Layer 5 of a small transformer language model trained on English Wikipedia (15 layers, counted from 0, width 128). Numbers have three digits each and are written without spaces.
A neuron's activation on a vector x is SiLU(gate . x) times (in . x), where the dot is the dot product.

Input weights of the MLP neurons that the questions are about. A number n stands for (n - 500) times 0.0017.
n23 gate: 346384342395753648306343412442525455479527490383595639442549472424386524562622591413565636678483432400449405490566643362532483507452483718603672656520610359525421456613394562612640448536500286776542573660486736459679503732594419614357465433406598349642611683423576513433558654281718337380374397557626514434658421318409632441292489414596352500343482517466453525434783518621427469353458
n27 gate: 603582451548721399554528521582558357525472566353415496417408382583549500458320500311385426490542635430503475618752513489432413441584345328600464383500836253482395534386582649663427489667592362504511514421611624744429297532640452590500645535598663415420482343507562453593411739749380626583482475331411655285291545412380598549459514559576425158546732434507333713462461554538642555428542
n28 gate: 500339444430651474201504531393574556416507454757342659403530577500485507241496519165567731374375519485330278563613305461404354549388428583665561766600560440408721702649362694496463496313413585492753576648363496496511666492431376577364591428432454453376624626572386547481507493438478560522458604649673474678474552527504557489407531433332618620477335552631913546639477690339317681348250
n33 gate: 569559446503319507458460681497546370497371461392563517635614577609347514493462524671344579399310834510530458314702569479486701490568472616552608483503182558701466477395350622535649493514572366452330493473702719558476614340231343570583445483452652553633401358486600556392400557500503428520414524540279387541486558714459243439608699442497510548552517582422776635616517475309455487328472
n34 gate: 805382569318397447537353547399431460513474503615516673559360683470642497613570547520664403513671480513513399467493640278483493523586403590710561520393362332480553526513581299520566586466647448530581490719592537490349448294432366514490456564775376500503442584453663306419607454513526350526440520685422560437536188580336537490569402470569500368734419507351204423454591473450698507650630
n60 gate: 314444332543401632553438406558439574627781710410489467489541470610577603544589504264365663507355456228413515482334528415440335438409478467636294482616467445728474572369511522451544437756248279793448548351605545592806504560436527579415552739728627443739553534441304528489460595597449434373645447571449611467452573314793504482478609274693683375597271383456393433691478504493474543467652
n89 gate: 421646395710401622542658281500363422572638710399490572527366493588619659544599551565541473584627614452487476571367542575458544497500404534688669406587503713597541427551670510769736548235455681744365360705440521551593574493368373601401476448316307351469500562432539605601520426331627572476414535602493657390463675280572746642416434449439452388459545659402369521537266451466589497410493
n100 gate: 469589714456413436419373600740707530393444590531437754522374655736545266511645382500530340321649702768418577552470500366523372571654492746554692541841407496527410415305531388504466436539405511584181508403399519474581567450562383613340217309368416489538660535477547496500448354452340519668439457351519568435466339523447591380444126781493504515435392669511473400594385703323485359392664
n149 gate: 440203407609514576443630422361486289542548523443324260572594457490403590469573434663493510400532555625432564466597597500418396396510770576408444565500383514546521571696698565507517521615567353304723827479651437521486353518605448493409662398448454779393443465294413447525558438611538803449521575513469291312538359651413503579627457307294398403301461514434737447368370636600546432415559
n181 gate: 389615685346500569336359325529500635415384764395489533464309627573456577683423474441427426713681601412396597507734567726391500485471504526335522414572417380545358496601597333633590482405869575470548702561659474569185493515418356534603300404302415599460379697416328444779199388432478500338482605412532419555613464408563529522623601482609585682504343798547527515434548402438677618486448
n193 gate: 594308305311523274547393488564348546437496405532628299668504334466296577288535337596653457351613546454466508565512541460543288504565527705374484398447378680559512523427457427426752488504169409714484550409370367858449671590545738417609793582477484597508440469578512578716322553658386721451683504496579217566535347586403345400470421596546645589313689496315496246473434504369656776671391
n204 gate: 465504594459482437379707425507562594450535646432449247521451475406713497441616521489625507614380445517576432552486355592385713301469465738439461235703389451607507473739711372614067360584525572493400451535445600486489710653469366406408454241363408459531529407447449604664442653589576465628631245537703458606580594401415458678635504517406607591454507402702402383399394478490571613317511
n207 gate: 515546496541534470342653755645512485400369500365382492733462531425538749280538729360549500414645526534272515312485442500391720451654225576419427548440519715569583474496442391538511530441435582515670355493631589474339317639533492313481465331815654305254567377477753493681608481611545462309504473244441420168372309557595645541549531541541589666565570519655559412288393473602239686459279
n211 gate: 514449298637600567540479464514729557410535673070381425341410251493543511439414604536479522493428556564605569507568562623540471592518288554277453518549246543627745664610616521514500378604554188424384439398454554607366489540576584628493695518489583514717371496525478425398549316618563378338399336562311357672518578493425339514546260560684587664439500617447685656400717360589659426342482
n283 gate: 628597610399468704318516468283443338416524658779573580524492642685468618271325253140488576453636461587477843563318508314723405295433524500374786469535653559665468322551561567564520587512284375692480373547570375457448543480523331528416328336441653619504492540603641500339616473539372568473576484290815615516457484456269727402523363751543641686316605469350508432354612602394572648254368
n310 gate: 493652332467636530473579653591582510635490412422412493536436541540434348510574453656345440510587490467673520325669465358500354586427614570544453676591421421372358464507493447584484730596513422453767517457749487808537477416687436493554402503450540429444527459393798612517647378477294630539336490462331467403371270523620510351464598658372675659446754447474562591470312534341483366543537
n23 in: 628608526516517378351428358318703692611418601632435377510778554434282669407567373580533490349483339377595557372507580524531334460315460390578665552536428407368520558461524698753424537448540467587571510664552443487268284588684634483513668433673470413497551375400306443683458484422409647421544401366611407553632556356727550447428524516500406507694514536351435577553396517593278565523403
n27 in: 566500493564554540507543407461432648702292493245479602561175337550659514609423420725453489453478285594439511712594538420381362374738573380507518368600400471563507330554515676353554660519555461709537234432511404601482586780451218653621471533496857486486601541260549580452493446655386584575423485650575584299410511522420737385504726550367555442548504662648395320272548384525408525439445
n28 in: 423609621485504636247447383671354580396628543212615672670573547614477656393565377374345519575450579534583484466557456612605454523436519538356566362436541492457652500843403734427756580287485331454640661286684519375624639608533496524627454643367365182451488523511619445484634534289781546632523605500515703496674632615431473443432457534625601432542609356584307446150296472246261478489650
n33 in: 647477554655384558536408289554460484330541528658513591513672606583397522754490597642394571302376430410722595452655475662351484365353497410586438544560487442520478519452513513755573684396500424562552451322309647471693462198497531623409781549410425419603427415626483525418430545456494416529513569438427542601401647529539568365300579311379497484640523506327597585481705383561539418443526
n34 in: 493601673533479609479696455647313459503415412650407617476383531439571207715393462456439593514528561408702264632312336596748377473473424705654573430409399422448473390571402530625405541808627628517455572527422486633514644507420380560483566420606555520227394431527664618604356456513554414321631472405286490648619486583407449541524570619422476507510528266534337607503358486466835523611531
n60 in: 504598610330769471470504504457626360627504497444522367317422519485625467301489726570485659653307362349380635442448564346613577357559359408666642431420522713537614554573211573470555470332370341582241563482544448735762391507414586508448336698507649364316428552544673840485569511658583334282634462472572585611493511481478641353478410584398653735452594482471630623599403481489213522380315
n89 in: 557423726474540546493383399571493493600618754446529729520397517559704530543533457526543523474497500516649604392569459431493460451625344454662678270571503490580609455451433405326493341411384361507587530347490560336804500443404440697397500553470433490625534460410734357369387533526451679419543564656481497357448572263626553408598500389474507546357349388454709463451173688329457387351630
n100 in: 586410225659319581508609549540393437530621493700543563409437201625533235729719649585570626310571478485384695621618390608326459287361794445481522399399639713463588561515413335549460419546705602433519407551391702548418714523432547534559545481696597378507466372189396567519438431601692352387452647596522630481742336526366748511584707471500478478489459346312381515459522492485646467387348
n149 in: 705351504460275284573352626518302642432236518446559455448504615604522436466591579669723402507519519410485405563492439496415481675403625451546580389658411661435219427217263299515374508422477441693389496415355225601580293687496692566394614523763321686549671618568457601592673281562504500448629608511456677810325470439538368381522420567385687346436504437399516314571375407493492250470587
n181 in: 388321500425439583597636399511231725341436627484612550697515570553542336340442492748614527708523628675038473284546309724805450378576477447594353639489655565523492343568769538585519443504408496188337427568651547462283710376563411449588434531427469322580492636473608680383350534664504416696527347644545485657451341542504500732300426443621496519565586375576579678420639374439492474523550
n193 in: 533459547504504605348661459479598355684532617567351347669639582500402514413175478420421303493654317667464459529565392405273355525558551329344614589632461496426507624478489522493191300440625486383459536611611467431625646736299604366339500375384500546638553640536439462578674259694621424539511381531361573496532665511467657583543596370442470674452404724258673460453320684377661361439763
n204 in: 464442511531717578467367580271614543536479722308465486394607362585518610340532554461447489672414535436402446331624592545333415433627550681340698263538398422597539635588438426295468386467317657568381436566588601337543626984455318471554500626493554548592625619432300449583444416490573432577715413490629347532521331679550475677500268394567320599300373493507610547458435346673593479416654
n207 in: 643518378628569435718589589500568475361608435696596606486507574586464710359303438641507482507427700373475397213301517564426395377604635663748496432400719453695572596435522543401586605523390739452570354429267367280592511334165515545248427566362640637453687408558473528441653514581343485411617704469525569566442554430471576367257493435310548377372611475507444482554526391399727379618347
n211 in: 507592400411385348365493621476619483613521434632480507621619486611646302611496679493735374379514603597425621438329446569636420441715535608529472268555517743369340432538567314323376696442735651507582469459252433719493353525429526493658426486437609527545522557266584587287497483534449629311567532497432566402479738620398591507576408548545465177468518552562522327761482720621401456579416
n283 in: 544585691578587493430625700408485496732626617811521383572372288547648858594343602373428292507672651529675670406435455435652663518576251558556555365664457305592457564363533583629547522353478422489500638400593507391518539574366477366295309390544401623514571282453451448263397432330564576715606452462372467467594374526606613305299318417727471529427593316388481456536438361399430593489566
n310 in: 406479762426455255451378377487582544698680513441554596792510489493493538342552303534673445429600666438503531622524480504581668415548542493486584530456622473437309754446608334302622521283566517548291462443534357626305429385560471715400694497500427590565496500552543457626443517500406304365310560609614510410589531725590435599321486170412622353552395531394454486425448387555677396649379

Each question shows a token from some text and the vector x that enters the MLP there. A number n stands for (n - 500) times 0.0042.

"v": 598699756400454408557464455522498350494440334290394539711088463572525570586395477405431537579429592530603367612503402735671585502451466560406405453496515386608463487648396750313521558453694393676164556522541451320546513495607376315519569616392400485390552416358412511399562479531225509513345594509488568832465599667663406495460719578362368450477591220410659574436715622609474444405625
Which three neurons fire most, strongest first? n33, n27, n23

" b": 679597464373537481647520515428707556512525401399547537520424422467617568495497400424487474407581350586521500627373383669599476491512364625403588548379506471504507576644503515441577454189520561711403342498480480373550398681406361210396462627464671458212677328345361646524420443594556461546263569545459508600504270517646414393478505465571360465477510534540625487616583715360570517616563
Which of these neurons fires most? n207

"it": 466583417527404415721427423625772415802508333536454564661378383596395635368558459339373664586662397485378468698288448593698440532464407614597448518399524418453362552556358709183271471473572479480509452634577569433498697501435499296399599551394363456614503390581262540592664641272397406359357598567442487691512417539644829322412700570322426262317701265521685617629652688714471430341618
Which neuron fires most, and how strongly? n23, at about 0.35

"oun": 590739647502426526477500434389913457647487455525457302514502450413459604500607564447580339577485476648640399559680388471462376549514126473531387561471474391478418334355592583169741346706872606564447574512399486539641650633568259374335461564470403521418588544524248535489276529372422550526314698607346687721568625543491594277553604570409280447226612285495492547509566726473419589467621
Which of these neurons fires most? n27

"er": 644516384570321561748574603579697397389489278380301436466263337580464534556652548507433430623470434380516349476351490700488497512535427369493464619426643431506400476405610468396410492318744486546348268445567646379546513488391273441471610642454328478367616556359380469536509542561644508496347429599589471634627482369591473482617641706274448667431613369634447530462731688614401272666669
Which of these neurons fires most? n28

" the": 578599337529470559572380415595685458397486409459539491572491406493468463391524373511534467540530433427490562437398472753653578533524528338305420596549634458439587594440549420474379533323503496633476427413547588370480388478503384357444640590613507413432725304488247600498421373584552550437370567582518597651467438495559547423459471445540364490586678242501588480478589650531545535498555
Which of these neurons fires most? n34

"l": 703587730465422624521452205264734524512592323587583590358685430551331618608469553366577448580604353562399391552394550655666467544416467549386404433426566362487440179569429682169536477377623380568295402495457443539477571369689445300396498592550288386450569426395448603528602467526617413326527649433517434724394718421547435249535452718395352545396537526735545298347726659813704618312576
Which neuron fires most, and how strongly? n23, at about 0.58

"i": 612638550358545656538416665353718519606644332476625322643525470562663498649471367493430550403574486555639372471572431803588470466293529357588352542429577426597571432442439658396497499259695468541346366570401318346448648549429371257587655603530451491293470304486315660662555411390433512465489406634550398562293568354506411439480540552375596519295421372583549532377912373719546493543627
Which of these neurons fires most? n89

"h": 646618439498324458440446411546702528570508408382716469609436313467457495705598384275452297578447436598344382695331421624788600547541405570805516496486515479331617591419525500343637358275705414536472376511641402497617643461479410564293469519559246268324632557537358454664666425554456437478466512583345446584494570506518475458439592665357554529506407239302680450524737746716369351477662
Which of these neurons fires most? n28

" F": 699586459370502521789391526487632526384390339395539460434648336439513496371637464437550574428512451416389582578173453595546538474494362466561374427443551372676527614575626453403483571471613537637529248598458495347564606527410225263405601599340542406314652454502453530602560534408444591325418635528512520571420483461639617590458583511498419524606712285458655543556656572533507250444563
Which of these neurons fires most? n207

"d": 649560457496443588762367546596541279655546296417480525638502321491493645483336447409456290555654612738370522550299495613537235483468411537502629510392485263475451426479496413263580599321504626572445505486462422357321448543527390397555466524419414335434610377305383574480527504488507677329523715533671604425435573521687583356654582519467268584611636370529389353613907562476803495444686
Which of these neurons fires most? n283

" re": 654593509323577510829527545493627569443353358380430560551618264501440524512517466514498437506570366457532494540411459697608346686460554523609537438390496615412562579493467428367493435345822464425441360335496466528588507493504359333284426599503704509374649486677271627447410507339634524442483507402638567687639523307524477407584594534461182480453444441456646495529603580429552449564505
Which of these neurons fires most? n310

"ost": 631304532427461571648719473377715415706535261390340585599516454415509405613278430560817359557454626573579462500229437649844367462550472231584317529307569548479641467236471508512660325484737435670475367547547473360339482502484463354299482825721236395565569493449441651435642558349750324351419471647555628595449382452566582341385711463564450558398675405223554571246635531437610583471498
The two highest activations, in order: n34, n204

"ov": 562418608463456687673370447556654555611443408500495514719351302526571549385753615549442402577518480467472442555571321719617390382317372606455372470553292499493561417490469585470511561553694535566251419484595647353440393249701223513511505729435333443365532312357564360450582622375363478395452675557643610651478273693831655258597690503328367499290596342422561525455762660582370390270426
Which three neurons fire most, strongest first? n33, n193, n310

"ate": 655819478482279554618475571586449399539514412411564381432751438526495439475542487417539489582540370444650490688685434595581030432636368296541457644415541501500582490477422705335439344373755396510380398595595441616458589459402439472419619610670567444404571449442297666508599402479671614445400692600431657696579487517671380442331495673361206349363639273574334380334802587550442382420568
Which of these neurons fires most? n27

" to": 611567505451544590632354339518596352334583425385447489518633352505589512650441355474563382600580431489614520611469364695647347503425379485374448396492593502572538477505446595545457584462723516531502367487557425601587355540388427340466527614467354523609735404301290597535344435470599420506314596447516552474406419370600517479404498466487326557312679435358661596550580538504626506491600
Which of these neurons fires most? n89

"ent": 641508443496338576647387472707664477439656360449663548520500414378406679330528593521595396677398494577572442611378464663730213354601507597591700509405462527630531476419276418493529522311424415480317512546576378575528415517224463466227424642625457207426593592277489568451472474442561567275476534560612700739514182456739369402481610455563342635455649191538536683580638551319361466556627
Which neuron fires most, and how strongly? n60, at about 4.2

"s": 649636490527425554526278458757688407465502456352390610481587376482419512560334440563456420454447489547424403607477380645597504521443492454342410537369463512495555241392395417375645435319746296525494526608585558523555716406578376274593255672808383352515661413368301473510516681505562530417420645393430594581498527529645546517300667504426424517379539502553577550443659630461581395615664
Which neuron fires most, and how strongly? n33, at about 0.39

"th": 694565574486334495623433641524539506487482337399622449683515303578534519627425546527654427556351484431410318489257375584586582520575451400754526648433430728423399627524452541402383249241708606526374360470652385433470559526546406240256501410544383431387592321494270566578672519515427462445314546678568624507598575564691730474334560604530436450572750432354439450354852626494529558468411
Which of these neurons fires most? n207

"ce": 775601534575466537585609497526666385459359263460447160600613461399472405519438668348424520679612357449620456485540503654573341488525341505424444579482654575439565540450401617431526355433722414607631400452593543403643647456443307349493556373599438431409541446407222504588676348294480529297284442372482644578451587623771477558506550752352314516449479367514318304600680808571548521612744
Which neuron fires most, and how strongly? n181, at about 0.73

".": 661627352535298339663455387558642544566529389343457613537561341585500527342614453502433501662737446503594489529465483752456474654315433528471625437634461567529612431666550538529438360251554388658412496314435516592551522480518432349562425514585542689387654360490293435468438574549507375287236544518488592588587529396525428536475498378605337625398408322512550417538607611252519491552632
Which of these neurons fires most? n89

" that": 606651525364443508571250576556563464475633424362615475583488315574458553441667336385535401629612502493564489518457388649758494544556473429487344473579685385507456538492593415462485567336744458612311381461659574636400355364490422292583524593594567544527704513429343607458271326553425435306329484553495715543477315367586496492569497482522366602442708391352523418459577662490403531440521
Which neuron fires most, and how strongly? n310, at about 1.1

"ed": 623631670464394549640304573623480364488683340517429550588559427443545495596434474462540256722579477497533358576318416598778343521487285420369549480453322495427515351534450376407580657287409388475365570477384571343471493340479362518428446658483326486404669609356429715572452510507612509399337219532687533668671259811760219511535700395413347566477695400688570533651678423431490479440460
Which neuron fires most, and how strongly? n34, at about 0.76

" a": 584521493381526618503396537601661473438545388396457365456469430407485551513446367613558567592567507467537531404410360730687340615605529341282539536556585453406605537615436448325523461389680509617365425493698540374439434597535375383427572567556516506365733508386262600486532307585604614516394611460477606610388358452509350424533489506461352535475461419429682455517408701384487462564621
The two highest activations, in order: n149, n33

",": 756632549561429493592409501499768554512547447350638614522378483631412499537404378595442446530580359601386411512390434681575359555438464305415504425538486512437495409516460485490498454457637491660497481476585668591559484335504298320569555532510474557346698373536311560460346491587525446419235531450478583530480500418677438492526447506442349654424539290429595404514625681372590469554549
Which neuron fires most, and how strongly? n100, at about 0.25

"ad": 643553467445375278615464659785492450703728442413590378747625221420620461562400504474480522615548694527428465430342350696642536470446494522494643455471486517416464475368413510292602390340670463454368509364518344269392346425440438392543533618419472392350581382531481568454554522405380589455437445576468704540605489567795523430521765570410255673288644336623707401390747569490390408425613
Which of these neurons fires most? n207

"en": 622585553478484504599524637273747385636605290475339410557722531365307516628550354555570332738463375641519451400316540674575403513401371394542539474579519411505427343664580476257444599357469466536259378673485444317472484577477380323503412649807384490378540391458377510610421445305562698347534667639665639558551641510556498507344465475567356603237614239519532583504874590630490526432551
Which neuron fires most, and how strongly? n23, at about 1.3

" M": 660668595368438518740300413322702477544390364331627416523592355511574495523526461478504438476591550509505451471482365705471375500445405532443358499488495436364557493554525509412539429430552538617385384507520438263453650495490247347440413570405436515461722356588465623613438547570613531423442573438571593571498487449464448357485574471422371451529572469522669676482567557637529466441539
Which neuron fires most, and how strongly? n204, at about 0.47

"ing": 667637572384445567650530647559574427872606301358559398473713199418494586656385410471424494504619457560605450651502496601675366406598471335446440422358659417302525555469528646223436624227669366471439418489562639367520676413490490328478563476576455348526590412381329672430555670554411406359443317602470639651492561637671337533560474552240248719317783388534498455377632479576417453585589
The two highest activations, in order: n149, n27

"c": 563580643387254660595368452527494436467559363426735646565521511426307429411468448357552239444610234588476453600416453801724555505478385623638277483616426413741429522473563305456543439450463498591449465540520305484563733493499357432417564597474348428381645511285530536453624379359545581433575498528536517606412278699593358563560617683417365384471381356590569558493684571377302446613645
Which neuron fires most, and how strongly? n34, at about 0.97

" and": 759574473509418524652468396589646603440485344332528493620639336414529502467352353588503499536616286576525463559491384663621304479472441445468389463415668505547585424503527541427462415460766475521457447478389628445563487555552442346450486523503395447541717528541356617591507367501633473418184557496437619444420391483516441428451459600419409537459591256564605561538647646491595399357520
The two highest activations, in order: n283, n60

" W": 553669507407595493687380477452582494543398202434592579469582303434456469512467521486693458382516488445431413580399425632566353513388381393542428525423546459574487611478495578537564444370592551676404395480491395386484601413528243371403492444444448477306738389424440505616537582529497552393372607544529554651467611475574595449504639417428457554674587423484716598315662591451500298430553
Which neuron fires most, and how strongly? n204, at about 0.31

"end": 683571485363381547650278674568643496537651378490384594429368435452507428284434477534421460616540672676620489472362526557688285416454433513552616724690423420415537435355435326219424354428640543614263402466510221421615539662595335194368469572546512392441590587304592667416671475508421502329533295626569778837489351512605748415561673446486371549346623563356392542463763367464794399393635
Which of these neurons fires most? n34

"at": 673681441434442558545456699616441693466617434572635527726526258305238454437499473327669474584566479491680614418470531573546416663385351446496430489531313497511506488564527322363301349384658432569372465647517230673386433291647325222597412638488523485520562364344347726614674486431416580404369457594570621632572242507761434638398598459426360541370541480663578679414778695407262328362502
Which three neurons fire most, strongest first? n310, n89, n27

"ment": 661583539600394721584464451386732447572556335368644240538561345381434445411476414527442498641557300554587427751556401576607375466360571599471359578489578611381513573424424494401433391193475393589432347489528600359558783387411306389325458669713483549526620447448352641570385608466449402547422493486452690747585613429609310457431584642355323639301618284513521517394732640504334594596591
Which of these neurons fires most? n89

"ur": 532544454571317557655686508504607589507497438497426660579270400629409619553472534388540509621504303661553361384482331625546546427525411333337322523464671345419368424460601227289415385617675378419308320560591589424486456331601240340542667703534274572506624287369508612472732560469448511462555629471574665577420520355582295579513664683585194559178733451347736608544650659487595447553543
Which neuron fires most, and how strongly? n60, at about 0.57

" was": 637569429349453587619434505543590560598519456337321475495426568356416429443339552624478391412522471528527440582464407657573362518357369439474314322375501575561660444650480327424584369429642349616639424462555572609648499537453412386487499509582375529393731498422334611458384471535604493461257408491517603558555579496651515525550469454480352577382693286400742484572632597526362573609523
Which neuron fires most, and how strongly? n211, at about 0.84

" de": 655576508350501619621477536414568502514358295464489508580438424297716496606486507646609451569567506546482420508346558770421358616453436485530600444522630505499461442484435324477410485365699345552442459659514485461621357515426287348282475692453593407370631512579261555526412400508633548414434620437494433428439470369572528492650681484409268648438583374631659402579685517455699353559480
Which neuron fires most, and how strongly? n28, at about 0.49

" d": 683491554447528587753457545470568319444461335497586425545443303273522494464475409649513346492648426452363350525492398685568430574466390482543451527335487415610421442762441339404545455350559489645412408489627474493462404586603376283407497516383499442403671503503326657579417540416516567369453591549499690634414483344630414374500643520443294540586634433613583433485656538538750451664496
Which of these neurons fires most? n28

" S": 564631719354477497593294512417667450432442401391534493602637199436554520498513371469662498420555434432459495430467438603543474620469307522454454535419512505441497453406508496503439471489671358551514405477530429395505549544464313329583586566529470501384765410513447536539516572427550658341388716418603566694418378380450562395419606527463478450510494405499712597443577642390536517527593
Which neuron fires most, and how strongly? n28, at about 0.15